Layer 3 of a small transformer language model trained on English Wikipedia (11 layers, counted from 0, width 96). Numbers have three digits each and are written without spaces.
In attention head 0, each number of a token's query or key is one row of weights dot the token's vector x plus its bias. A token spreads its attention over itself and the tokens before it by the softmax of 0.177 times query dot key.
The model reads these tokens: "i" " band" " (" "to" "ge" "th" "er" " with" " O" "ut" "i" " San" "e" ")" "\n" "-" " W" "or" "king" " Gra" "n" "t" " " "-" " Music" " 2012" "," " F" "in" "n" "ish" " C"

Query weights of the head. A number n stands for (n - 500) times 0.00084.
q0 (bias 0.179): 539542629267364504388650484240586379688724424487352112528353687544387544391468288734409415633624497530435436444625547530354641545417558449470516495493512940470642448367705685505706666421422654445503631446641516585422443607274233525468637298370311545650579464443577389461505444740441545319
q1 (bias -0.081): 758343536319532506527383521613513550564557495603535604339570399489537552543522611649495375413728685484521511294433438639541505594228682585373633433312432439351544961552534401694510635438390484342409408715476586303330711450289515646675584771587391480578419556152507276484368427468355686457
q2 (bias 0.045): 462588386696413432817428289506530543600299458265683528535750686503483305486566363532354426762679516633489534461357299732483431337476422404355440510761214305252571711526747607679289432339844552423508503498501522549327473553291764664682480422401464634577267333683580317536539482510410416500
q3 (bias -0.056): 294370530554572561658612640619520544684571463498579538673438441789583433414570441293436577596562427304486456447651444480497314275608544548559531426490394834343550540396318488391431405568413422465607451749623380421602320334481296454669526533513399568619536375504632275535693515685505360459
q4 (bias -0.015): 449681522575788640562673185677304373632501474293191392740438650311499442938526573512613588502711627540425876464427205406392321552515364488493596402621431482761445410602508478291505567632570641375575490414560335667652434397558420671597378557355468525563254478306490615547466742402338584260
q5 (bias 0.038): 455264669399638355621740268416425358300738561447627377454468402683435437555652540265615512680646443330505345543446465257463266611604455555566420348524481672624584565505732468599521480456442950705248450578430417517697514577375242386312435693558476584597590560519615402491532465417264649567
q6 (bias -0.052): 373425516683634442282511610614505558399585374627650544483359345415452347480516440725521532472683433456566625380660656551588412511462447512450695559387750382568505434537627578392539470583432598284654473561301494634386420537561564458307408493491423620664432464270464310383480375571670200682
q7 (bias 0.132): 725392495481439658443809745624687422617379421736542315382663521330427535389562198687695468612378634776347635349580299544392649399267631646360474560339626498359590384662352598334523457535228629408494527593605437537487325493677441552474505447417436563513676615568510461294586478461530282518
q8 (bias -0.006): 528370553602437462464364448712497516365329536543489542539320654324691502505628644544464574198450545503363351415661399531541319473404428405474527628548626537774602496606584426500535429420503554436339525663666567530604564444333478513619667427592475701404345404634591473371546714574442517343
q9 (bias -0.035): 365535597607450461550668446463627595701287421527648541415733436495583388362417560320390442484217496365597613266548574663504768709699478444586687574433508461354661372557631413529471731196407347497338321238494668429434397478712423441326667408608509378448510712548416484384665595431659450494
q10 (bias -0.056): 448774464378626721563354579476540296448552542388608311532327412367583207439474596408523420485492483488586547804668427568715480337474422258719567418328491534523418510561520365570649591398257318545453474608398427437510651528614621474557695460506371753357591341747597482601569446547368574307
q11 (bias 0.089): 354493421487555458638266574427539392249552419544575538559479422477545612580553343472471598681292649477548289413472500614911515535535499310750574348604711332666429528408559529592493474777520481226435331386392738494604660559573374402465639362437555298659774681656626169549473473599204398428
q12 (bias 0.097): 446662351628377463693479564327678336690622500239407385368543393559653473383631176581536526246430402664364325324449461478460489539365395393534695622450129422790531487442486510505591454630515467550547450632743255492587599638638591403497482552517589459604463575503406430551430581453630529681
q13 (bias 0.152): 731574538581480566532401708671544584519471427364395523355361535524367343413256318675442657484364490401567433422686575437405388306730770489684716426664358475449289250446547405794440324401469760335623502255474349528483594404530491341432528584177578179491685299464556636557630596716562693318
q14 (bias 0.093): 601429362307824447808438423807358399565465524331452364155483592474546608340460300651538528419482512437580504302673598404324813394557286556435388293492517453683432547555504634507689470446543508566552508569448661249448551498559723448401524520429516605556461562669377497572695348588441383251
q15 (bias 0.000): 335596516642786474489456555393374420607619594533698370363360685685543325551414448355531564479276475310682629539715492440671439410136719708555301355351636437451755525529262214261572577398731229537691250271733594800640490457418402530378438470591438503508556495474742465436384400377593382673
q16 (bias -0.141): 492476699518474666496391591443603313296293515550700555413528236566426340541346481405420393789452812595727585261636361713525543813611535514400464259536460592603480564725442681430503510471535622705622488517439473448418734587382468284675445596534273356499248656528493572349565407522256508455
q17 (bias -0.123): 524486391613550301667595533296409583572300736595374399328614230552685506364302747265590638735238310635370550573319513510567546345468336655544364327655425407693515602630382625531499394645351523649293639544448434571476566202558548408585631376619410511546377687278647328356644597375493481792
q18 (bias 0.114): 630388472457757651501761472464440726237878579615442541703485658232420380119477477407528571608383584347512583464626543226254500695492270573396598719656587480756308372238254270493312487504451477558473375485568360588409498330497594609374521590460673504368628384541417607344482577603659508610
q19 (bias 0.011): 402542326599639266830559694362608523432358235780250588472252643531470323533418540493514561514381548539384468545380480311554620754363403425213446624475643358503510541495360490468445589669575458423374764445522561597738600645785337453314358431910138475545663533399535442745370439592609749317
q20 (bias 0.044): 766534662546297263488532390617649594360614237223559537557314642538405607363973290527449441525459613428630460449312529263424322562432448622436526455514545435526663413561389428789739434231498636312621397484215356434418604522703424552371517545585362372694559455353245579449565668548502617602
q21 (bias -0.047): 478532378525201494377452511560392544473451382557477642660705435613285562280533676449749449549433483541228671757372648590493474279460782585641459248479458570709710397407489466655683555475511493479449739487614411493112359701419338545207157392634435398418331645877340514534289537425366717410
q22 (bias -0.068): 541494516533622715585610518665356820355628440365432458414552474456323543718536515477562560469521508446664400555454589600590485333422273491185574553484073648737399741692494475512558443583514598501546629164564376736515514546465532617342528427590288611257325512393489365383364337507623515546
q23 (bias -0.059): 677249618285537569506573522678448477432469471427531728491325563670503402253304390567307411629443428558630584346328578358406526578787458629553533349629676519521530228638462553428476665324648529275297333452427446450693361498776511609515647318614465546430441467507695404472584441307768598498
q24 (bias -0.011): 560583564427567715849467642427463657317412363569619670545604471508418455506513520657508523589563346396559521241585339457428204217529475597642599778277553452437347462449702473341488635365585435516361272345438460565788687374576368572665437365734444490624407637209399683446285566270440698760
q25 (bias 0.063): 651609468420675552261457097367470853597624484549574510525375747638548584540733493402326695201405574668453635747663145425284614818413752506438396671380228505383309527559652278459455509479539649227534623270370611404453302337539259529336489361504596542534593307491712702510526468609700592230
q26 (bias -0.082): 565526463675569735590503510482401327245357516443329587553478802775350763571615579487659593478368558467677600444540169646500251627459529535382208487790449426449645293510663633631441540392324464817340355256695321470306552488487638367526411477559348390593518545537308424555553597462472202803
q27 (bias 0.014): 627544517105329730616401193575609316287571438837485407527466481495825502355337660972430503549531218597798330500379680451834584361329463469424530444454564524419500814875422715248338457298441426335556231709572636362635241524264615398583494657552381462635238390602640509433528563756385492513
q28 (bias 0.156): 373521369770585550692647548434305407703548563134613730697575454371414519514753353222576264204421636600436464509602347221337646673590541231581164452661736499508538538468475593474586494399409872462298662497508446706495659537275644536320429465477433470552505447413391609462456470747292527396
q29 (bias -0.057): 684580113379510594387411497631525398308702299483524464515404444409443558502510459242462563444530900443600304413463582683558432424418542600489536395687487492513713527653440409336533540319468673408348593532613480847482580176410632346773396583561527548460536504513640451643435405660618413419
q30 (bias -0.159): 561523490564353605322450468368703565523462408338340712625339419503526434547352533342598402388554417903583411705327816471542490333649404547399454480455365734650295711693439634431612600203386549488599514673480603506386317301430447348531522652567608445277680558502792370563618353482598399555
q31 (bias -0.040): 738481227599642443605698665435486390521351363505329261295529404412569589472413292516251419504608505723341510309471530497728498441364543431661458576385686482327865540687494449609650543522465535372459504330348319647424457610368585519742590874470459519410600554471325822638569439413530459389

Key weights of the head. A number n stands for (n - 500) times 0.00088.
k0 (bias 0.117): 711505406264533617775498471719682281374483247437563522451531387550548545187395204391364602641625366581467405541525561373411482616505431220564556513215621453476579604488609776591650431386518426457364363783445568521362418546275557680606556720452608174561492347289626469757548407634429667494
k1 (bias -0.081): 303434390448449525227564335408500646411538579655551686438465486625553434491365773588491495515496453536582537641384563570533578494442352642363579380283509497484543508345580475570552473280613239700497418610618661483415464280424423430666525623745587538431464503531566424447597317317703250957
k2 (bias 0.003): 422510411578494519717384680331421566332503461491345609361732693763376433585284612448455437575513474462767544279476334672481618640343500659295498544493638243228618535387599171528603788537446452594492607537760564430615449326476768632581497351642411447536572274396590496303296430319483575644
k3 (bias -0.070): 463352436608447595346707489460512529557539496434347546601431433595441617453483469374429491228429467467821489692404701499492355494482414554442492455666596412564592705482375354432532504593357484496588476507536373546532562624455503524433584555577403335377421426427561477579418733685475460496
k4 (bias -0.033): 410444601592704535476496643834421686478576262509634797426500738536571466766356545120306338533530567607379550296395416525233395411482547421259500252465580383546616504635292471635463447685422588538375580532454448478483444553642501499581221598280397641575465507497496537679507593460489416441
k5 (bias 0.038): 507628399178578615401664487431621252615461619476442382404376547640506580629582449602389407534484543302426385406369313436295355354576640536704278203520464520591626533656518707600429469486402707541597486630449330650513660534385485272590605772340450500577412536479472397465490486542530617681
k6 (bias -0.087): 513453380562430169482525378493609778430515517539376650336262555504397656661630422326428444606622476461455498792441570502793411405575599619556599629416622564359214537622359496479361628700517318649563569372696577701614560437550350493390363665546717553389407461459417520367424397424453458500
k7 (bias 0.112): 530531472704558685638387740380574691509401334536611576499638450338322427442566466316617510448387658664506477590704754577531421490557385307589519609210579387493643311355509492491514531509313590349601340479581453481594308357511390676405502555525524023554416550455387578233643457556618331669
k8 (bias -0.022): 543360514579639605398596150688490605625641504492538426311513398608385532514399635533305617456552462481702406435337477414457511480601543350330543400522491351526470417332547420393311514452460668524457533624408505633464447318496672675433606572489492620468369506527413434544586542592691548460
k9 (bias -0.091): 528489195462574417377512493290536457481355522622620591378442511374350474491494543642592431352501558529549466359489482458663701240415419580583543473408416432465583628648431355554381638480385576390526640436410665269480558456593488893747592583515553485368612668766582690342414371530544491256
k10 (bias -0.095): 413397453501438565417301648430358324607530389318773480339434483754609532564444542567357395525632652569589449564249688616729190420515595417566436502685297415532474460567486431696597454474583395386498512491383300608485635707640484261559486450583451405524687555597353394552570392627564647167
k11 (bias 0.110): 568528325500412436408331548587574329453486314656514582346469542489535632611559585563617482291593394326720417424471782469544443529522271348436611599425519484569358506710563618584683618515496419501697404413429455556450747609380567370676504590468556426612496401582470369549694423440203626455
k12 (bias 0.085): 604432524613584372526544652424569553622453397613449323452737411402419545486235268683636617649557567730487678341452466549496543491325518519248428392480902502466427580620595502660526510392401592512486587381428359462302577520693802500521463602393407318451378270378631397559561304587524549444
k13 (bias 0.092): 707459628502609470500412661521569412323438340445844637571328476572607443548738479298356498371690436204860369515492410819625427377409534609531546499616672305377435571759501657378694433320354399387496498446209415232583532438489647459685633548567590467460481342277319375640549531637531388530
k14 (bias 0.027): 435423717546540567475423622692807406542466407529559424312455341539674310534457484410430480566457484457483772566525535597555419343634435541379474291494551596492368636466620467483706763530490459453396411583305662298309451342666506332591458621611451551397315500541624512348670360575560478503
k15 (bias 0.028): 356501599675383419479568569346478360480554567331467582321553352564563498455680511514617411689293356567314508651713337570430633314199387308562331540605471403442458803562687875524448507478401598592643495508555283765627415339619244654202313392398440497611566612473696516535488419566399534509
k16 (bias -0.108): 519574395610333589598483498322398485327418385467657471418368598601584571398444443489487304539377336567529516357536508692514449359516489579344418475483397707438553507619296598494668649402588572757577476610446469661262386698407469627699469664522475844416613593697528429472525437425317488662
k17 (bias -0.045): 390553670679420442332475587330507477684628659601580395648618350554557607691416414625547514364331505436453381630539403529569624433382684374565374467186491601749466482251641431537583525644633437565526762487587519430320513549391523460283304573202441492297530415722513433521549607561250422339
k18 (bias 0.064): 579528524452502544444482436721492626390548500541586779394697496318107436480627556447605415460488681279513427753571549513355423420505577545807561392701384270680344350593686656363648303546643672410269582409318370463597378623545536565461504525421416449561738538437458387430221610472706586455
k19 (bias 0.141): 402750568377379487632375229629390634531463544624433333455413324418613574599500381665532537336620603516526791482563464639698570601486496306476476605219548403477313554432630566792362647400492728570514415463310560394335572512453404423595369430651331694576491611261422552731299464649415473404
k20 (bias -0.032): 647531602424583336528617564488682692281395502592678560396438563655324494627421574564328490504549530343456455433366352559742300535643247700510518291410509370585537545781491587514337409396507309528426339541416428486427533515553711585579621573531359730521366678221648490388559419258487258766
k21 (bias -0.006): 480674696420617365571559339471435408664414261282503472600510613607457520462552463544377367264339538308573459560567385444463669747602776233491313526609787522575534504451516368587503377381436680190408565657814458605415472503288408645522635329443612544690485488647612123621553480550646319448
k22 (bias -0.040): 509425356487397580504448672444427626478558590463420333440564525535492556548392420564564428575579456363431532603581325512400520446201554548403456642529547484642536633467416218525497439534625631530494696566601470548562399276331471504591184358509590596612545674553440354463471474461571561576
k23 (bias -0.056): 583524578696549409392502366641535371513569666296494363480558545428407565544351634288483513530405562439519453695470479694651448427454328563823439494414438615491474258491614355400482618429398337654473516690418589228557486409615593557714558445531392705482313593608682754420424408367648467496
k24 (bias -0.092): 331455607497320579481405335355489706453462652597472526558560296472595429786595683442556490618718342462494557662699404633471363468426494661473316310326438551418382492467418317429564616431644475616474543576398468826758469539480559740541360489467667474473372536463706427629334342099596625519
k25 (bias 0.086): 662784496390642401477392449525724823433441482481445544550385610500505279440684446404421539630612566296497461698509484506432489508315422285294623497589357526341623536448632569566305402422438565424677586489553416264397265540723459429477581579539572616548566320258516621585527621490609593328
k26 (bias -0.120): 555468529584521370465506606454361633466320535366315503514560553706559527813393474650568262418378200592440426468388701456321626439686513558506480424564529508468456557573392704579406483569558562449671603348486439326252303566556753587520654391607448454540488772452379219486400542409381638636
k27 (bias -0.070): 363337509376574587412469341640387486408396513482661598369631378566532299320495660391558501346556333605794389610323729514591321353401483756428387641273421728456440314676668524513650332587674487708498513743750551679227374413470410266423361345833647571685467533584702474582505226680292524570
k28 (bias 0.091): 636646658659705554630464363689569481598672471429300723497303451506466285727509179714296347506733773410648706212616403447454241651592599379414563317579594400576626462612565549572640675404473406331640230432255322447259504370639525717524519810358438577570255274462278493524545663485378722580
k29 (bias -0.018): 474613400546388495127383688555564551574473512602296426279632621659466590529342508528491500233469481535412439572451483790506417516413582556366447565658511482350443636689495637528420541763594336564345376521568571587347361479445644502481433535493510626396350600411387360601537422349725418649
k30 (bias -0.093): 645514654457544484185511556391518405408440473567467431418431326549696567454422412553408403530382458510555242574476468378710718608396486592567387582489562740542606658461260436581582286690728378557490501481542555365354558449532560377416412446344398503484481588734466654544468620632727531378
k31 (bias -0.048): 486560353686505244409337658479418607478486454627622667363668267432641627683494572344593634387668559669349708354413575596655594573432515535530611604542422390372605513516452610595692650432170313610561538331479397512248479665394474400457420530598460577418245614554219419536574118563559391627

The vector x that enters this layer's attention at each token. A number n stands for (n - 500) times 0.009.
0 "i": 532335397621026523443582539373447546377394769427476399301632547533585652512562460660602418433415494572556318458328319546435858416420575646519418702554410520464332573411493296429470458458686487479559610473617690640606528311517440448494391424513569564567502627698596566397444506454580508584
1 " band": 473301354512311419335509449331484530624616808451349283345547525524528583628521541607624451609285430530501242430388418599576649400404585753482435648586320509457462637357401375476391658573627503730538519485703509545673478469516427582356499256575407654623744746624464500471406383430603360482
2 " (": 444340418583286499383466515321445523644504685378385386313468570544450576534531508647591663571336471565643291392476428483534783264295549804581486594534364680507461654307454370494483555588659610726525671542674519633589394409474487529369531410553383605491564761576554553466299345324422286515
3 "to": 393303419537266415339532460354424545584550667429429284309549557445576656572546604537484416500295322544557301486446499514551640373397477770594426553484332581394539532363418449490296615459711661728597711582719502603665487491567441581370541345433422733505652808706487389429319592453507363572
4 "ge": 395226499576274432357631473312514520581543695438421302502536630471610641636510563564496460558278367560568382454475507519583632318367467720525474536583365601340521526361419320450344476548700534737510593488792612587661459514567444547449481267424438667411689804676523348523298462527569297480
5 "th": 350311362629261469230529533358431613546611717381331341397590632397612535549539508603517502606313385530578364388428508489588609362234505657561399593496327674482510581330384485439360507511671551800512598511778631602649418533517429523467531289386448678522607760684442442526364482449614408622
6 "er": 362424450621279500264540512369397603585615716470370313346582608460602558607492519666551517592283403530435272429359481513597583393279479699481490567595330682467629595409326335461445653500700529712460602486780592530705442489534393526356414309502443564571634689681468453506343429580559244555
7 " with": 416336455564280433313545528253563525641586695304435291246486496464538675535575551610558610491262410630505386449462415465517641330326518699535454696523341683495477616338462344469441550542624479647559605614746539622719557521461531565474508196506371609470501792649488474489330488401590334555
8 " O": 532311460586237420368375529291422452606602715427359351371467556468527722545496601675536474507276343522551333534399500493507692377465531684571450453524407751425421537316313363560331557588648570608554629527732520680675497408475406577375557327602435742673582669673572485575360454401478276523
9 "ut": 389246565487260517293574566352360520556604749437294426431505583462586596632570512659463497555279388483448408431452472609726653451351546697541471580519382663434446503277359333456354425488637516704537640534700568645664417447470511550341481238564390682533534711826506419639331487487484433520
10 "i": 401361402568232513262446509338427550508527642460437302408448519450511592681485555724551473562219408532590328521382442507600553500364558746522521604480377735427483601239325429552406497530677564686524631528816610613719413433584484592281442333472507684545510731717554423511301515486436386474
11 " San": 483340451552280526317477460258382494505503767451337323344503526521429665596499633623552538503341423579536287460509492441632570430362533682458433466597458632383470538275421366476397456540691599619595619655594531604605475550544360533279547201604513651623569782769592549587286366657508289538
12 "e": 358224439532175483232433450295440584606542742481447321461420571419492615646490584678476535617277364521612442482471457459594671419348510755504412555518416626504551598382343317594389510509607551694545591493797630624689487478522422462320486354392472650544642733699531450532345533537461343500
13 ")": 391305455612244494357482586399527411615567776490494313306526512352482569573588587676705653656271361501616383496480427443557744355334647697491422615601434663459419676315347375430451536520588506659468617487625620646642470369451448578347444348610444595551624756589431416513305391452435346469
14 "\n": 415398449547279477313521512271427483549494785452438278362452558360561605571513505562659578607378418544579365547393381395487729411411629604550470627633410633525425667375408316462439474531725547637563686512736569708622408402483533603384497303576293514550546814643536504537293378408418297594
15 "-": 414380495531367350358522517356424548585474712329440356371516604439556648512489573635606504487273410568545374413489402454483745352324632754585483599591364655422498657313383355490368462603794640732458667568655557614617463431509381570304523247492469679441567714723451532480349507371495320535
16 " W": 523307466539269488384519446237317506625583709485373387403512572416560610560616584662578522610221428555553311574387441391488713382400562610506452445493423662426450584289409378545407491594749560728522640582718591632614512451403338523450531244513411779552664652688398549487392404375582355469
17 "or": 382396592534316445383507541429370380589574694320339399360518588412622613624506681721576490575306446485430376538401419417518682434303451689493463575534359581449452582326380294544376535502654507738427770445674662571690383558494312555351456384593470562464643777788569465545291486538563347518
18 "king": 369363522531293406279530536321440548553587762387311340344535643534540600580590548647559464610344396519434405554434413512442732437328450665484470682527331604509539678216422358490373443523543530760498616479633662586693530452387503569411437199527449620518676799686526392577308466536579397469
19 " Gra": 326313508523327467334453559328454323508627687367382286431488553471469719545545650675663566578275401623470330549494417444476715478375550635516457484624340556374358665303500296552426490567697506672508701445726513528638452451414354570405526401671509716504667689633473483537285443598566334542
20 "n": 325288396520290468381551481287476534566605671416394447446482544423564592621435568692503496617227425546464362510420393406567634501293604688399405518558386741566432660258461325515427469475628535842508651578685557644613445471519444478238451318444466613492634763734481559578315490575617377554
21 "t": 345324402598314444308557554249423567572627691417333396390469532449629597582480561663590503613299345548519328637480314517537675443280561697431466575539355715466479623205401404520371429449572593787504600508649542561632424450439486520306471427491452624532667819729472440666352543514582425456
22 " ": 382402412638344481381491445259452474602552690407416275358377531528498646603507495635634554598258356504568364551520470434452806431330636711555388602593316589501491596345357367474442472577703688748483629570674552598673477449489428433347453344474406611544608754694445543609312418397546281508
23 "-": 422419514566390379366449493306462468571530702341416278370472575466563622571458539657594505477266430616574415436513380444513737375339636674624412613577357675419529649272344363461441476579784670782499675549635523619629484437499350536313469289473418636430625760729450520507405475414503312529
24 " Music": 553321494502328542367476475264335409599601786445343291268551638473437580555526545590605523613244374551462303492455493550568657513435584628552356632478384548463494618219441266432509581614711540770601565524643598526549439464475312552393513317422449688532739810578464444588354487535578448449
25 " 2012": 445363616648369531261551426254366389636578746417359265368554602427584586462430438646598580582293353586546309488465394577492687398398510634419444677455437580432473641293459401395565436564632557770574636476608497672716468398408475546252459433573449618588684767642387580587311433515569343490
26 ",": 472384437576342428414468535222406404651559760463435264326532512457517602655500477665589565558225339552483364543509415350488747356322652788497450725475458676464480588249400382470520444491680608692432556502727506612610507494453482582325499279508361611567646776584489572478410506451496354559
27 " F": 498356490547293472435435528159455416577555730450346313421475575406569661456486543642620482539274370568560353558445455386491752464426562705608383471527440639414450539289462340577477479618795607655500654507746586605615403503423365506370582337422339759490620739633427542565331411494614413466
28 "in": 388359521578289564362456426336348378622523707399376345394573579472557603524489554795470425592301460452379410553452417452490662554326552672510516653526417666499518552256339356544490431418602598839472653558650613670640428544534386534298427290470422622532628850797509473512394381511485386476
29 "n": 335316425528268505404549505245414493592547652438410402400443565415583584541421510738530468592195434577453406525463366426558632458342633631412407562504412722559489611246437374510450532413661576815483662561697619627624464522532421505274485262450428612455696778746473571520325465612586382541
30 "ish": 472422330486252423204503466237401468635541734377483273321484595447495494558496586705671525556237384602472354501533443490562634542302473590544469682542315632463577605270465463488453575469646616753444512523782602605675517369570376541307508292476470551564639753732493431487389517584532461482
31 " C": 457381517649314504359459545212465367606624742411390360355441522448458694484454506669632552508251415569504390579501435421499686462323563626527403487573377636409382597256405367627440459572691611589511662523740671562578431528349314552398481263516401698576637801665498532627364458480573365512

Token 31 " C".
To which token does it give the most attention? 30 "ish"

Token 8 " O".
To which token does it give the most attention? 7 " with"

Token 30 "ish".
To which token does it give the most attention? 30 "ish"

Token 23 "-".
To which token does it give the most attention? 23 "-"

Token 25 " 2012".
To which token does it give the most attention? 25 " 2012"

Token 12 "e".
To which token does it give the most attention? 11 " San"

Token 24 " Music".
Which two tokens does it look at most, in order? 19 " Gra", 24 " Music"

Token 27 " F".
To which token does it give the most attention? 26 ","

Token 14 "\n".
Which two tokens does it look at most, in order? 14 "\n", 13 ")"

Token 6 "er".
Which token does it look at most, and with what share of its attention? 0 "i", with about 40%

Token 20 "n".
To which token does it give the most attention? 19 " Gra"

Token 19 " Gra".
Which two tokens does it look at most, in order? 19 " Gra", 18 "king"

Token 16 " W".
Which token does it look at most, and with what share of its attention? 14 "\n", with about 20%

Token 18 "king".
To which token does it give the most attention? 18 "king"

Token 4 "ge".
To which token does it give the most attention? 0 "i"

Token 17 "or".
Which token does it look at most, and with what share of its attention? 14 "\n", with about 20%

Token 15 "-".
To which token does it give the most attention? 13 ")"

Token 21 "t".
To which token does it give the most attention? 19 " Gra"